Layer 6 of a small transformer language model trained on English Wikipedia (10 layers, counted from 0, width 96).
A neuron's activation on a vector x is SiLU(gate . x) times (in . x), where the dot is the dot product.
The model reads these tokens: " char" "ge" " of" " production" "," " Thomas" " L" "." " Wil" "h" "ite" ","

The vector x that enters this layer's MLP at each token. A number n stands for (n - 128) times 0.016.
0 " char": 148, 111, 153, 112, 152, 133, 179, 116, 126, 145, 126, 111, 126, 122, 145, 144, 197, 146, 143, 131, 150, 147, 130, 140, 127, 128, 136, 159, 157, 99, 127, 129, 140, 123, 102, 91, 144, 120, 147, 148, 135, 124, 110, 113, 97, 97, 139, 145, 83, 95, 107, 127, 118, 156, 132, 130, 154, 121, 111, 86, 111, 121, 98, 79, 114, 133, 166, 160, 128, 116, 149, 150, 107, 141, 148, 145, 119, 114, 128, 83, 165, 160, 118, 93, 138, 123, 141, 156, 96, 177, 112, 116, 125, 136, 148, 69
1 "ge": 109, 134, 146, 129, 159, 119, 155, 150, 139, 146, 110, 148, 141, 89, 134, 148, 217, 157, 128, 115, 151, 139, 128, 93, 145, 106, 123, 182, 165, 136, 128, 114, 146, 116, 116, 121, 142, 126, 102, 148, 128, 115, 116, 144, 123, 112, 103, 112, 116, 95, 124, 111, 91, 164, 122, 87, 163, 127, 120, 83, 152, 138, 139, 98, 100, 121, 143, 136, 120, 72, 108, 126, 127, 139, 127, 135, 138, 130, 151, 97, 161, 122, 134, 100, 152, 141, 118, 130, 91, 168, 120, 120, 154, 154, 127, 94
2 " of": 109, 144, 167, 127, 131, 121, 145, 118, 108, 141, 110, 155, 118, 117, 119, 133, 247, 120, 134, 132, 135, 125, 122, 134, 127, 131, 139, 143, 122, 136, 143, 119, 125, 127, 119, 126, 113, 117, 125, 133, 133, 128, 121, 129, 100, 116, 128, 122, 150, 151, 123, 98, 98, 151, 135, 141, 128, 135, 107, 116, 125, 132, 123, 150, 134, 104, 145, 132, 127, 125, 124, 154, 132, 105, 120, 159, 128, 135, 150, 139, 172, 139, 130, 115, 142, 131, 126, 139, 134, 130, 127, 138, 116, 132, 126, 117
3 " production": 126, 119, 180, 126, 134, 152, 105, 127, 125, 148, 148, 100, 162, 103, 147, 103, 203, 117, 117, 117, 141, 132, 145, 124, 156, 124, 131, 102, 111, 126, 157, 138, 131, 131, 140, 124, 169, 134, 89, 163, 117, 115, 142, 116, 114, 134, 110, 107, 98, 136, 96, 115, 124, 101, 122, 113, 137, 132, 107, 138, 118, 99, 126, 121, 125, 100, 129, 87, 127, 146, 110, 112, 131, 109, 154, 69, 156, 134, 86, 131, 190, 129, 124, 135, 137, 159, 116, 109, 119, 110, 103, 140, 143, 129, 146, 127
4 ",": 127, 162, 160, 137, 120, 147, 141, 129, 112, 132, 121, 153, 103, 105, 123, 136, 244, 135, 145, 124, 144, 120, 130, 152, 127, 146, 140, 141, 101, 141, 138, 119, 127, 136, 138, 106, 126, 124, 108, 123, 112, 130, 123, 122, 107, 114, 140, 117, 146, 136, 141, 110, 102, 132, 135, 129, 140, 125, 101, 122, 118, 127, 122, 144, 148, 100, 150, 123, 113, 144, 123, 146, 130, 121, 128, 165, 122, 130, 149, 143, 174, 130, 128, 120, 145, 125, 131, 132, 125, 122, 137, 143, 119, 133, 128, 102
5 " Thomas": 133, 132, 159, 138, 151, 115, 150, 120, 113, 103, 121, 99, 152, 133, 96, 112, 200, 136, 132, 107, 149, 139, 118, 120, 126, 119, 126, 146, 118, 134, 115, 143, 154, 107, 103, 109, 119, 118, 34, 124, 132, 110, 129, 126, 119, 143, 145, 111, 124, 121, 116, 154, 129, 110, 148, 126, 117, 154, 106, 132, 132, 143, 120, 89, 140, 101, 128, 133, 90, 131, 117, 105, 115, 140, 123, 162, 132, 82, 137, 156, 175, 147, 160, 139, 119, 192, 125, 106, 96, 161, 128, 157, 107, 132, 112, 108
6 " L": 126, 115, 162, 107, 143, 144, 180, 142, 160, 127, 129, 93, 130, 163, 146, 126, 149, 99, 130, 43, 152, 114, 139, 124, 151, 84, 120, 171, 112, 123, 145, 136, 151, 123, 122, 119, 120, 158, 48, 117, 137, 98, 130, 118, 153, 138, 148, 119, 94, 115, 139, 124, 99, 148, 95, 123, 122, 146, 80, 110, 140, 151, 116, 122, 137, 117, 107, 143, 126, 180, 114, 71, 153, 133, 147, 106, 98, 122, 180, 124, 116, 138, 143, 104, 112, 161, 91, 133, 112, 137, 120, 160, 113, 150, 100, 87
7 ".": 152, 138, 120, 123, 127, 121, 139, 145, 134, 140, 94, 92, 132, 133, 111, 135, 131, 140, 106, 100, 196, 122, 158, 130, 84, 58, 125, 137, 90, 108, 145, 176, 122, 111, 110, 150, 97, 144, 89, 131, 146, 82, 121, 112, 115, 130, 159, 141, 112, 98, 134, 89, 142, 122, 111, 95, 133, 105, 109, 140, 107, 95, 144, 92, 176, 126, 149, 139, 77, 75, 98, 108, 147, 113, 136, 137, 128, 66, 157, 125, 156, 145, 173, 105, 108, 186, 121, 156, 92, 91, 144, 96, 90, 110, 92, 132
8 " Wil": 121, 99, 145, 147, 183, 165, 181, 126, 141, 138, 94, 106, 149, 168, 119, 108, 166, 120, 136, 113, 154, 144, 104, 128, 140, 114, 135, 142, 132, 92, 133, 145, 130, 87, 144, 146, 119, 109, 67, 142, 125, 75, 146, 90, 130, 133, 100, 119, 95, 132, 108, 141, 124, 128, 96, 99, 110, 119, 123, 179, 99, 151, 73, 68, 162, 102, 146, 102, 93, 144, 118, 117, 115, 137, 135, 162, 123, 112, 137, 124, 136, 141, 143, 108, 117, 177, 121, 116, 156, 155, 145, 160, 101, 127, 130, 103
9 "h": 114, 106, 126, 173, 125, 98, 136, 143, 136, 159, 111, 88, 127, 125, 178, 97, 126, 127, 141, 101, 151, 109, 145, 148, 171, 59, 108, 200, 104, 81, 149, 168, 99, 78, 116, 112, 114, 78, 95, 120, 131, 112, 168, 119, 124, 122, 150, 102, 99, 122, 118, 175, 94, 153, 95, 147, 177, 127, 125, 116, 136, 140, 100, 85, 179, 120, 102, 125, 114, 139, 157, 98, 153, 179, 119, 173, 122, 105, 106, 131, 133, 146, 118, 119, 143, 160, 115, 138, 127, 82, 158, 93, 136, 117, 132, 121
10 "ite": 150, 148, 142, 145, 144, 129, 130, 140, 140, 135, 104, 69, 131, 137, 132, 108, 186, 134, 176, 127, 156, 108, 112, 123, 131, 86, 126, 84, 104, 151, 150, 154, 144, 106, 95, 144, 145, 108, 69, 141, 138, 98, 175, 141, 138, 130, 93, 101, 148, 98, 131, 164, 108, 135, 159, 100, 158, 130, 146, 111, 122, 124, 103, 102, 148, 140, 130, 121, 142, 161, 122, 94, 196, 118, 134, 56, 146, 92, 76, 124, 177, 135, 125, 141, 143, 137, 145, 156, 84, 116, 107, 124, 139, 113, 143, 129
11 ",": 137, 144, 136, 136, 114, 123, 157, 125, 140, 126, 139, 124, 67, 137, 108, 76, 212, 135, 109, 114, 153, 131, 124, 158, 137, 111, 120, 112, 139, 139, 151, 113, 137, 133, 170, 138, 154, 163, 99, 135, 115, 113, 144, 132, 120, 148, 136, 136, 139, 103, 129, 160, 106, 115, 136, 107, 119, 140, 90, 110, 114, 136, 94, 150, 138, 131, 133, 111, 81, 210, 104, 71, 143, 137, 152, 154, 134, 105, 135, 125, 143, 147, 115, 140, 109, 135, 119, 124, 97, 119, 151, 114, 119, 130, 139, 93

Each question shows the input weights of one neuron of the MLP. A number n stands for (n - 128) times 0.0058.

n243 gate: 89, 160, 156, 157, 124, 60, 111, 125, 144, 107, 97, 157, 120, 135, 105, 84, 172, 75, 149, 117, 124, 174, 107, 98, 117, 130, 112, 108, 113, 144, 127, 149, 164, 149, 140, 179, 141, 141, 162, 118, 150, 147, 85, 123, 142, 137, 131, 136, 184, 165, 128, 136, 85, 96, 105, 98, 119, 155, 149, 149, 139, 101, 72, 100, 131, 121, 80, 84, 168, 127, 170, 135, 105, 149, 125, 151, 170, 166, 112, 107, 199, 163, 85, 120, 154, 110, 149, 152, 136, 95, 112, 131, 110, 118, 139, 192
n243 in: 121, 167, 128, 168, 77, 157, 149, 102, 122, 160, 140, 139, 92, 132, 144, 85, 116, 176, 162, 80, 166, 105, 108, 119, 113, 101, 90, 153, 112, 109, 160, 106, 112, 109, 133, 130, 112, 147, 145, 168, 113, 124, 151, 93, 84, 92, 151, 116, 148, 130, 160, 108, 144, 160, 137, 85, 123, 117, 70, 126, 119, 146, 149, 147, 143, 114, 110, 99, 133, 84, 113, 115, 119, 142, 152, 103, 130, 164, 106, 140, 136, 142, 116, 116, 157, 80, 155, 96, 114, 92, 100, 180, 129, 123, 104, 110
On which three tokens does it fire most, strongest first? 2 " of", 4 ",", 3 " production"

n157 gate: 139, 161, 102, 89, 95, 108, 142, 74, 133, 154, 158, 114, 102, 150, 138, 107, 137, 134, 121, 119, 95, 99, 128, 98, 112, 143, 80, 151, 191, 158, 121, 96, 127, 71, 193, 114, 104, 127, 148, 150, 164, 128, 118, 89, 170, 156, 136, 157, 156, 114, 102, 137, 98, 140, 97, 82, 112, 118, 137, 159, 99, 113, 124, 158, 125, 122, 131, 132, 94, 135, 136, 132, 141, 164, 104, 160, 177, 172, 185, 156, 157, 136, 70, 127, 126, 109, 168, 94, 120, 152, 196, 109, 123, 162, 143, 78
n157 in: 141, 153, 92, 103, 121, 113, 181, 129, 121, 130, 98, 137, 146, 115, 118, 100, 135, 50, 83, 116, 103, 125, 122, 183, 89, 142, 136, 108, 91, 132, 122, 129, 92, 158, 137, 127, 149, 163, 151, 128, 142, 100, 126, 122, 140, 133, 137, 212, 94, 152, 144, 111, 120, 137, 147, 120, 77, 167, 154, 145, 145, 105, 105, 120, 97, 105, 125, 115, 106, 141, 168, 94, 130, 151, 84, 133, 151, 93, 155, 142, 118, 152, 140, 167, 102, 188, 147, 138, 116, 123, 127, 154, 144, 157, 146, 122
On which two tokens does it fire most, strongest first? 11 ",", 10 "ite"

n123 gate: 94, 131, 138, 160, 101, 122, 92, 155, 200, 136, 118, 102, 82, 125, 129, 140, 148, 77, 118, 93, 74, 141, 86, 96, 121, 130, 99, 140, 142, 135, 126, 125, 146, 137, 115, 174, 151, 136, 163, 95, 107, 153, 145, 137, 167, 127, 87, 107, 144, 172, 129, 169, 170, 141, 140, 130, 120, 129, 126, 156, 135, 157, 99, 128, 118, 162, 140, 111, 75, 151, 176, 145, 164, 121, 161, 117, 103, 157, 130, 149, 115, 135, 171, 95, 155, 161, 141, 174, 192, 147, 132, 125, 94, 79, 107, 138
n123 in: 140, 131, 164, 120, 115, 134, 130, 143, 123, 99, 135, 124, 114, 179, 118, 134, 169, 139, 95, 126, 146, 146, 86, 148, 155, 151, 87, 125, 54, 109, 170, 115, 116, 155, 101, 103, 120, 158, 91, 137, 131, 100, 123, 175, 163, 138, 121, 123, 178, 174, 133, 130, 112, 144, 193, 118, 144, 112, 138, 98, 101, 144, 75, 162, 115, 125, 57, 126, 124, 155, 113, 151, 139, 118, 116, 116, 107, 121, 161, 158, 91, 113, 172, 138, 171, 124, 142, 104, 156, 142, 127, 129, 136, 70, 133, 117
Which token does this neuron like most? 0 " char"

n17 gate: 137, 143, 101, 159, 110, 105, 137, 129, 131, 132, 111, 133, 116, 157, 101, 82, 130, 112, 180, 118, 68, 139, 121, 133, 115, 110, 132, 86, 157, 197, 107, 132, 143, 129, 113, 93, 84, 152, 109, 155, 128, 151, 163, 119, 108, 181, 121, 124, 159, 113, 173, 161, 120, 141, 141, 146, 121, 168, 193, 120, 147, 112, 91, 79, 123, 135, 137, 86, 102, 135, 145, 109, 175, 103, 111, 131, 110, 155, 110, 136, 130, 91, 103, 166, 151, 106, 174, 170, 170, 87, 165, 98, 119, 70, 110, 152
n17 in: 144, 131, 121, 143, 142, 143, 105, 142, 106, 115, 96, 125, 75, 157, 154, 93, 109, 114, 160, 170, 164, 63, 147, 117, 130, 87, 107, 87, 102, 96, 126, 79, 107, 116, 158, 143, 117, 102, 159, 84, 139, 117, 135, 105, 127, 94, 118, 136, 156, 91, 133, 108, 140, 116, 110, 114, 146, 146, 132, 109, 78, 128, 104, 163, 101, 130, 125, 145, 113, 99, 132, 111, 115, 124, 152, 98, 121, 120, 153, 83, 83, 146, 124, 124, 127, 83, 78, 94, 60, 193, 142, 142, 130, 125, 184, 113
Which token does this neuron like most? 10 "ite"

n173 gate: 126, 81, 147, 97, 131, 119, 122, 130, 177, 126, 88, 174, 136, 137, 142, 149, 104, 139, 106, 102, 137, 175, 86, 129, 155, 144, 154, 114, 68, 145, 166, 111, 108, 155, 137, 148, 55, 119, 156, 139, 142, 116, 103, 180, 119, 82, 147, 143, 150, 174, 155, 141, 114, 114, 121, 143, 132, 140, 104, 139, 163, 134, 128, 144, 128, 114, 143, 81, 153, 118, 120, 132, 138, 111, 107, 160, 142, 130, 106, 161, 156, 119, 103, 122, 148, 138, 170, 95, 92, 174, 132, 78, 75, 115, 112, 95
n173 in: 162, 138, 138, 114, 149, 98, 139, 179, 139, 136, 59, 127, 131, 139, 132, 153, 119, 133, 126, 154, 100, 124, 94, 127, 151, 121, 119, 147, 140, 129, 145, 126, 89, 155, 158, 139, 142, 141, 99, 142, 173, 119, 99, 134, 86, 110, 129, 126, 80, 91, 143, 144, 150, 176, 76, 134, 120, 140, 102, 149, 136, 84, 128, 123, 141, 111, 95, 82, 137, 62, 124, 94, 129, 161, 145, 123, 106, 177, 108, 112, 101, 120, 136, 158, 126, 138, 109, 148, 145, 90, 158, 134, 130, 167, 132, 120
On which three tokens does it fire most, strongest first? 10 "ite", 11 ",", 5 " Thomas"

n153 gate: 144, 131, 138, 122, 150, 129, 129, 114, 93, 160, 146, 136, 137, 94, 115, 120, 143, 187, 114, 142, 100, 148, 98, 152, 112, 116, 118, 164, 148, 102, 136, 134, 127, 188, 97, 149, 126, 101, 133, 148, 157, 122, 127, 139, 120, 115, 95, 137, 143, 111, 154, 152, 120, 59, 117, 125, 143, 110, 167, 110, 160, 161, 128, 131, 119, 112, 135, 94, 134, 144, 93, 174, 104, 166, 141, 106, 160, 142, 133, 137, 114, 156, 88, 101, 141, 137, 113, 114, 126, 143, 159, 155, 86, 140, 126, 106
n153 in: 103, 148, 99, 115, 132, 108, 131, 118, 135, 84, 129, 151, 102, 124, 102, 127, 154, 129, 113, 127, 112, 138, 150, 125, 131, 146, 152, 129, 133, 176, 169, 138, 98, 142, 122, 87, 168, 94, 131, 126, 134, 96, 155, 96, 102, 165, 128, 179, 136, 153, 123, 120, 162, 132, 124, 126, 123, 151, 98, 75, 149, 120, 180, 122, 105, 134, 176, 111, 119, 100, 161, 127, 131, 131, 103, 117, 119, 62, 156, 132, 117, 177, 119, 134, 95, 176, 132, 122, 120, 128, 135, 139, 124, 107, 104, 138
On which token does it fire most, and how strongly? 1 "ge", at about 0.11

n76 gate: 95, 100, 154, 109, 86, 132, 128, 114, 80, 84, 137, 123, 145, 160, 113, 146, 133, 124, 108, 100, 117, 145, 130, 138, 90, 150, 162, 144, 111, 149, 144, 106, 133, 128, 136, 108, 152, 143, 160, 149, 174, 98, 77, 133, 124, 133, 186, 188, 136, 111, 96, 106, 128, 124, 125, 168, 123, 124, 131, 116, 130, 116, 111, 125, 123, 144, 153, 147, 132, 98, 105, 172, 129, 136, 164, 191, 151, 187, 108, 166, 126, 131, 113, 136, 123, 119, 158, 129, 113, 159, 100, 164, 76, 150, 99, 154
n76 in: 145, 143, 163, 125, 114, 110, 162, 93, 129, 118, 138, 132, 123, 153, 107, 120, 179, 131, 114, 134, 151, 144, 110, 161, 110, 152, 156, 140, 122, 136, 106, 162, 161, 143, 162, 98, 130, 135, 119, 142, 133, 84, 136, 155, 124, 144, 154, 161, 119, 105, 102, 121, 126, 155, 131, 186, 134, 105, 113, 154, 121, 137, 107, 92, 121, 102, 100, 98, 102, 119, 116, 127, 136, 117, 146, 131, 129, 131, 105, 136, 144, 149, 137, 133, 112, 121, 127, 118, 98, 128, 131, 161, 124, 118, 102, 130
On which three tokens does it fire most, strongest first? 0 " char", 2 " of", 4 ","

n192 gate: 118, 98, 129, 162, 125, 110, 81, 112, 142, 100, 130, 209, 115, 103, 86, 122, 117, 161, 33, 80, 132, 132, 119, 132, 150, 164, 164, 156, 154, 144, 103, 146, 120, 101, 113, 150, 100, 130, 119, 130, 114, 125, 103, 154, 156, 111, 116, 120, 117, 113, 153, 102, 163, 77, 161, 95, 150, 132, 111, 149, 103, 152, 194, 117, 81, 100, 136, 111, 117, 163, 121, 189, 135, 106, 134, 166, 109, 141, 108, 139, 126, 121, 124, 138, 135, 145, 122, 145, 100, 102, 103, 136, 161, 104, 96, 114
n192 in: 169, 119, 122, 126, 101, 113, 124, 143, 156, 156, 104, 119, 159, 120, 107, 123, 125, 120, 137, 167, 102, 119, 146, 149, 104, 177, 66, 116, 121, 94, 123, 173, 72, 173, 111, 122, 112, 122, 166, 141, 137, 144, 160, 80, 64, 153, 71, 117, 133, 121, 96, 91, 165, 182, 136, 134, 107, 131, 97, 134, 126, 130, 127, 143, 104, 139, 118, 160, 146, 108, 91, 105, 126, 176, 140, 161, 119, 114, 129, 139, 130, 126, 68, 88, 141, 115, 115, 149, 94, 151, 108, 125, 128, 174, 145, 130
On which token does it fire most, and how strongly? 6 " L", at about 0.22

n197 gate: 157, 158, 95, 114, 116, 103, 139, 159, 135, 132, 142, 145, 124, 135, 98, 140, 104, 141, 120, 132, 100, 145, 141, 122, 85, 159, 110, 73, 85, 86, 62, 126, 95, 98, 143, 116, 93, 152, 147, 127, 126, 102, 141, 166, 132, 141, 128, 161, 113, 146, 139, 158, 119, 112, 95, 126, 142, 111, 117, 128, 157, 145, 115, 137, 106, 137, 125, 106, 94, 86, 190, 100, 119, 130, 146, 127, 101, 152, 142, 113, 144, 61, 152, 156, 127, 127, 155, 119, 122, 137, 148, 91, 132, 157, 146, 129
n197 in: 127, 171, 116, 68, 119, 138, 118, 133, 121, 61, 134, 135, 109, 109, 108, 109, 120, 120, 156, 139, 129, 143, 138, 112, 116, 119, 94, 148, 156, 97, 115, 101, 167, 110, 134, 155, 111, 137, 130, 92, 85, 129, 146, 124, 147, 126, 135, 121, 144, 107, 160, 148, 108, 100, 130, 128, 161, 114, 183, 77, 163, 121, 119, 113, 122, 169, 152, 118, 56, 129, 137, 118, 117, 136, 121, 110, 112, 108, 151, 127, 141, 138, 109, 97, 111, 101, 110, 152, 111, 107, 79, 129, 187, 104, 103, 114
On which token does it fire most, and how strongly? 3 " production", at about 0.21

n233 gate: 152, 120, 101, 228, 130, 139, 92, 99, 96, 126, 159, 129, 120, 167, 185, 177, 63, 100, 145, 78, 166, 116, 150, 127, 122, 132, 150, 114, 71, 152, 171, 142, 49, 81, 134, 119, 56, 86, 216, 114, 110, 74, 78, 134, 79, 126, 91, 133, 119, 129, 196, 36, 150, 53, 122, 160, 137, 121, 115, 93, 177, 119, 155, 107, 168, 126, 146, 126, 122, 59, 73, 158, 84, 103, 150, 191, 185, 180, 181, 99, 139, 144, 162, 114, 129, 171, 70, 138, 141, 171, 127, 135, 132, 171, 62, 120
n233 in: 110, 176, 106, 117, 110, 102, 100, 160, 107, 171, 67, 165, 114, 96, 130, 192, 133, 93, 186, 155, 143, 84, 135, 119, 124, 146, 67, 146, 128, 114, 158, 128, 106, 145, 119, 145, 140, 197, 130, 159, 154, 127, 152, 149, 126, 108, 134, 97, 128, 124, 94, 110, 118, 170, 93, 48, 121, 147, 114, 149, 99, 94, 161, 149, 164, 192, 89, 114, 139, 134, 114, 145, 85, 107, 145, 164, 120, 164, 175, 101, 161, 149, 101, 142, 132, 114, 158, 117, 128, 102, 120, 102, 117, 115, 146, 103
On which two tokens does it fire most, strongest first? 7 ".", 5 " Thomas"